Layer 7 of a small transformer language model trained on English Wikipedia (14 layers, counted from 0, width 64).
A neuron's activation on a vector x is GELU(weights . x), where the dot is the dot product.
The model reads these tokens: " m" "ill" "s" "," " " "1" " o" "il" " m" "ill"

The vector x that enters this layer's MLP at each token. A number n stands for (n - 500) times 0.0068.
0 " m": 372 427 582 471 478 386 648 388 501 770 676 567 425 664 313 456 600 428 568 516 171 384 420 469 559 599 242 855 669 361 383 601 849 560 712 398 562 541 338 558 237 260 610 538 625 470 689 773 184 601 658 510 410 117 459 483 641 345 576 639 432 580 346 351
1 "ill": 375 423 367 330 368 618 753 576 330 692 387 537 974 678 303 513 591 298 421 405 264 715 577 593 544 591 293 608 577 326 504 369 499 575 641 119 526 640 499 266 397 491 489 603 653 347 645 726 321 474 909 701 439 130 563 485 495 468 634 607 519 442 362 458
2 "s": 304 363 366 518 514 647 796 715 474 604 625 531 853 788 368 623 526 387 515 403 292 409 484 509 624 462 402 603 620 383 538 511 408 582 606 210 630 472 475 314 329 400 293 421 685 297 957 514 314 569 769 612 445 148 621 397 463 554 714 636 539 398 193 320
3 ",": 329 389 596 397 729 445 774 564 479 491 452 647 783 838 431 360 631 499 491 568 225 518 535 555 528 651 321 445 693 349 465 461 621 672 629 176 627 487 523 329 166 443 391 354 439 359 888 701 291 558 710 691 415 183 632 500 524 591 567 586 450 386 279 256
4 " ": 302 460 406 336 617 565 688 619 546 427 557 638 780 797 514 380 658 387 351 426 99 576 446 540 519 552 242 468 521 507 714 418 636 555 672 210 515 470 452 424 339 475 472 353 432 429 923 673 207 629 721 721 400 284 483 521 596 624 666 713 399 362 173 431
5 "1": 325 439 512 303 427 624 730 542 487 421 605 634 831 713 580 326 705 429 263 278 322 556 406 511 660 790 157 506 555 487 687 442 494 541 635 165 523 525 396 306 354 400 379 409 457 526 885 629 273 706 784 643 295 275 554 534 586 599 589 625 457 400 306 452
6 " o": 326 620 304 425 515 520 855 711 600 530 452 663 799 813 313 366 755 540 241 353 244 576 428 529 581 610 292 607 501 362 460 392 649 654 686 359 625 439 253 365 286 528 544 505 629 476 786 585 278 541 648 469 474 180 469 612 509 536 601 613 580 244 183 453
7 "il": 267 460 457 356 565 534 698 557 517 432 477 620 864 810 276 257 556 488 398 465 426 677 590 585 667 511 349 548 459 288 446 270 479 530 623 142 761 620 469 383 341 484 428 550 672 502 703 586 303 393 709 662 231 115 454 532 724 629 859 559 520 366 308 551
8 " m": 363 439 323 326 540 561 699 693 499 650 476 715 689 825 371 478 532 394 298 500 143 619 517 399 582 704 356 561 554 387 595 436 611 657 741 160 594 470 378 308 315 413 515 501 689 587 801 588 237 514 831 511 481 265 544 382 461 415 716 663 549 249 273 357
9 "ill": 366 439 370 284 417 591 751 490 306 717 410 527 960 739 300 584 571 319 363 418 275 720 607 549 530 675 342 609 543 306 491 392 481 529 685 65 526 659 458 280 419 496 468 553 663 370 645 684 371 480 888 679 462 130 532 472 493 452 645 569 550 443 392 509

Each question shows the input weights of one neuron of the MLP. A number n stands for (n - 500) times 0.002.

n14: 539 612 351 417 482 572 377 366 545 751 508 479 612 482 788 472 386 311 409 362 578 467 603 762 351 551 429 402 745 275 516 714 453 548 515 575 260 436 311 377 503 445 423 365 629 528 457 565 514 548 417 390 547 661 590 412 442 509 574 422 681 543 663 440
On which token does it fire most? 9 "ill"

n111: 545 560 576 633 623 323 366 667 435 488 602 543 547 458 548 600 360 551 672 465 385 789 601 637 585 381 336 269 593 336 457 460 494 445 493 423 506 731 430 674 366 470 388 593 381 372 352 536 688 565 571 478 386 632 530 569 368 472 616 409 396 359 654 471
On which token does it fire most, and how strongly? 3 ",", at about 0.072

n242: 344 696 742 626 497 336 352 368 588 466 594 446 301 492 323 333 717 665 407 574 415 597 436 658 469 590 683 690 525 493 390 582 510 453 454 599 423 578 470 349 536 367 486 698 590 477 435 443 338 386 451 496 532 422 409 441 436 539 706 549 675 638 606 417
On which token does it fire most? 0 " m"

n218: 320 296 477 504 648 673 628 582 474 201 644 587 419 461 428 418 499 747 599 698 560 399 470 561 453 616 564 427 361 455 267 519 530 384 389 517 494 399 476 364 324 698 458 735 421 614 625 574 343 557 548 436 528 772 598 452 506 434 393 491 514 506 520 559
On which token does it fire most? 3 ","

n1: 434 350 302 459 669 707 611 498 562 681 544 446 484 450 582 306 459 488 429 397 456 462 585 614 531 333 648 884 494 486 424 586 293 414 418 468 502 396 421 658 809 577 471 508 342 355 461 602 473 533 480 621 508 531 519 552 559 446 500 392 527 407 542 462
On which token does it fire most? 2 "s"

n83: 481 525 509 515 321 480 465 516 310 518 563 541 440 139 425 611 450 454 551 487 565 632 462 369 548 641 402 578 485 328 518 602 515 575 390 417 594 456 429 347 585 570 491 571 472 385 473 724 543 717 444 517 587 634 460 383 647 442 461 660 532 367 519 532
On which token does it fire most? 1 "ill"

n159: 362 596 497 516 333 650 396 269 524 609 709 478 377 469 368 501 764 598 662 492 536 434 546 355 337 507 302 486 598 552 615 506 503 531 396 601 380 476 466 468 360 558 387 466 525 363 674 335 485 657 530 595 577 648 357 499 396 520 469 499 560 343 628 658
On which two tokens does it fire most, strongest first? 5 "1", 0 " m"

n196: 468 491 631 486 612 481 455 545 596 600 474 434 545 627 600 250 406 386 744 598 452 360 301 604 563 470 607 315 523 492 582 394 411 590 420 538 278 498 665 530 657 467 353 275 546 548 534 611 571 581 593 366 588 437 571 442 404 232 626 341 576 676 498 557
On which token does it fire most? 3 ","

n213: 484 497 529 477 346 714 542 520 520 569 538 404 421 403 437 311 292 550 326 417 341 662 409 718 577 697 553 403 532 607 537 630 600 490 418 337 573 435 561 486 395 636 819 425 460 495 542 267 567 429 463 531 580 661 657 581 391 314 335 451 646 440 497 601
On which two tokens does it fire most, strongest first? 8 " m", 6 " o"

n164: 485 556 174 202 459 522 403 643 509 513 514 685 404 415 388 445 371 680 548 583 668 445 525 589 417 602 446 463 661 440 568 429 592 719 294 532 620 601 555 492 551 428 520 505 474 629 613 379 442 544 606 389 405 804 528 488 531 358 490 339 724 182 506 573
On which token does it fire most? 8 " m"

n199: 356 619 402 462 456 736 501 355 225 466 345 323 519 549 403 364 510 427 547 523 556 457 572 369 561 544 317 555 483 456 538 702 515 528 379 610 541 482 545 467 501 374 612 923 556 336 457 382 509 625 395 664 522 664 511 647 493 449 586 610 393 541 459 546
On which two tokens does it fire most, strongest first? 1 "ill", 9 "ill"

n18: 602 597 410 390 395 304 541 654 434 313 590 526 447 538 503 397 510 463 367 625 393 595 182 446 674 557 519 545 496 444 186 351 621 354 616 492 720 541 632 527 512 525 527 526 305 578 429 405 694 608 535 607 516 663 559 561 259 542 551 461 379 424 588 659
On which token does it fire most? 6 " o"

n26: 593 572 495 542 290 744 451 500 544 683 552 461 503 512 427 684 484 689 398 412 453 520 633 489 530 406 623 576 581 411 515 414 440 694 362 354 545 361 327 720 385 581 493 403 473 355 524 690 636 582 389 364 575 572 480 363 289 504 514 373 434 704 490 495
On which token does it fire most? 2 "s"

n226: 532 568 573 504 515 594 565 571 598 536 373 493 433 353 440 428 294 553 434 331 616 599 336 507 549 552 569 660 622 442 715 629 511 532 599 510 636 523 397 308 398 453 728 589 483 259 474 470 397 338 387 407 729 612 730 521 430 395 509 515 330 570 421 494
On which token does it fire most, and how strongly? 6 " o", at about 0.4

n73: 529 476 641 361 387 625 489 458 572 651 351 353 717 520 504 422 468 318 423 768 505 497 491 659 493 337 402 496 583 620 326 465 495 312 488 455 426 532 576 609 617 326 499 689 618 485 353 457 447 474 539 360 350 516 503 580 634 508 545 326 506 636 606 458
On which two tokens does it fire most, strongest first? 1 "ill", 9 "ill"

n98: 570 656 355 761 388 513 409 518 557 554 208 479 378 394 522 693 368 524 513 472 417 365 438 406 621 508 689 440 760 516 398 576 600 731 510 630 689 549 467 415 506 579 454 543 554 503 514 454 582 513 436 384 289 511 660 396 551 513 546 421 459 343 249 498
On which token does it fire most? 2 "s"

n173: 501 456 415 505 502 520 381 536 444 523 342 509 661 588 433 650 417 527 580 587 508 494 392 457 497 606 472 531 692 550 548 459 651 625 734 475 320 396 455 611 687 467 595 528 312 709 447 340 519 381 415 473 386 515 465 373 544 394 487 489 409 508 507 411
On which token does it fire most, and how strongly? 8 " m", at about 0.79

n120: 621 603 426 348 520 360 585 664 433 573 487 511 448 520 349 326 545 488 745 549 410 487 396 489 460 580 513 478 549 482 737 501 371 553 541 413 687 436 572 537 521 659 477 569 400 503 284 559 381 602 573 326 497 656 472 596 410 529 349 493 357 598 431 431
On which two tokens does it fire most, strongest first? 3 ",", 8 " m"

n152: 594 363 407 502 609 362 389 539 362 566 416 593 411 632 401 558 600 377 481 394 570 330 611 417 489 489 779 700 609 441 671 603 361 389 436 529 430 578 535 479 637 586 341 428 452 543 395 727 293 402 586 424 448 546 358 446 497 470 642 432 412 698 576 416
On which two tokens does it fire most, strongest first? 0 " m", 9 "ill"

n231: 434 518 772 626 604 558 504 383 523 444 439 357 686 654 593 540 372 484 631 365 604 336 373 475 422 476 366 532 433 595 536 467 492 458 457 321 494 416 538 466 504 545 315 455 585 520 459 470 522 401 665 388 596 657 579 535 497 477 600 432 400 541 587 463
On which token does it fire most? 2 "s"

n122: 692 444 608 597 655 439 433 588 444 316 585 294 639 457 368 408 438 530 356 617 396 619 328 376 613 408 524 540 620 511 538 364 427 518 437 453 579 288 588 462 590 501 446 656 625 508 455 672 672 487 433 532 450 648 414 458 572 589 400 570 357 461 374 567
On which token does it fire most? 7 "il"

n57: 449 500 484 591 643 514 331 476 622 517 449 464 531 383 631 618 528 524 298 394 533 352 379 312 519 594 505 515 447 426 633 528 610 394 472 360 484 437 371 463 619 547 482 640 602 510 524 500 518 627 566 500 485 527 464 481 613 458 355 522 589 452 582 500
On which token does it fire most? 5 "1"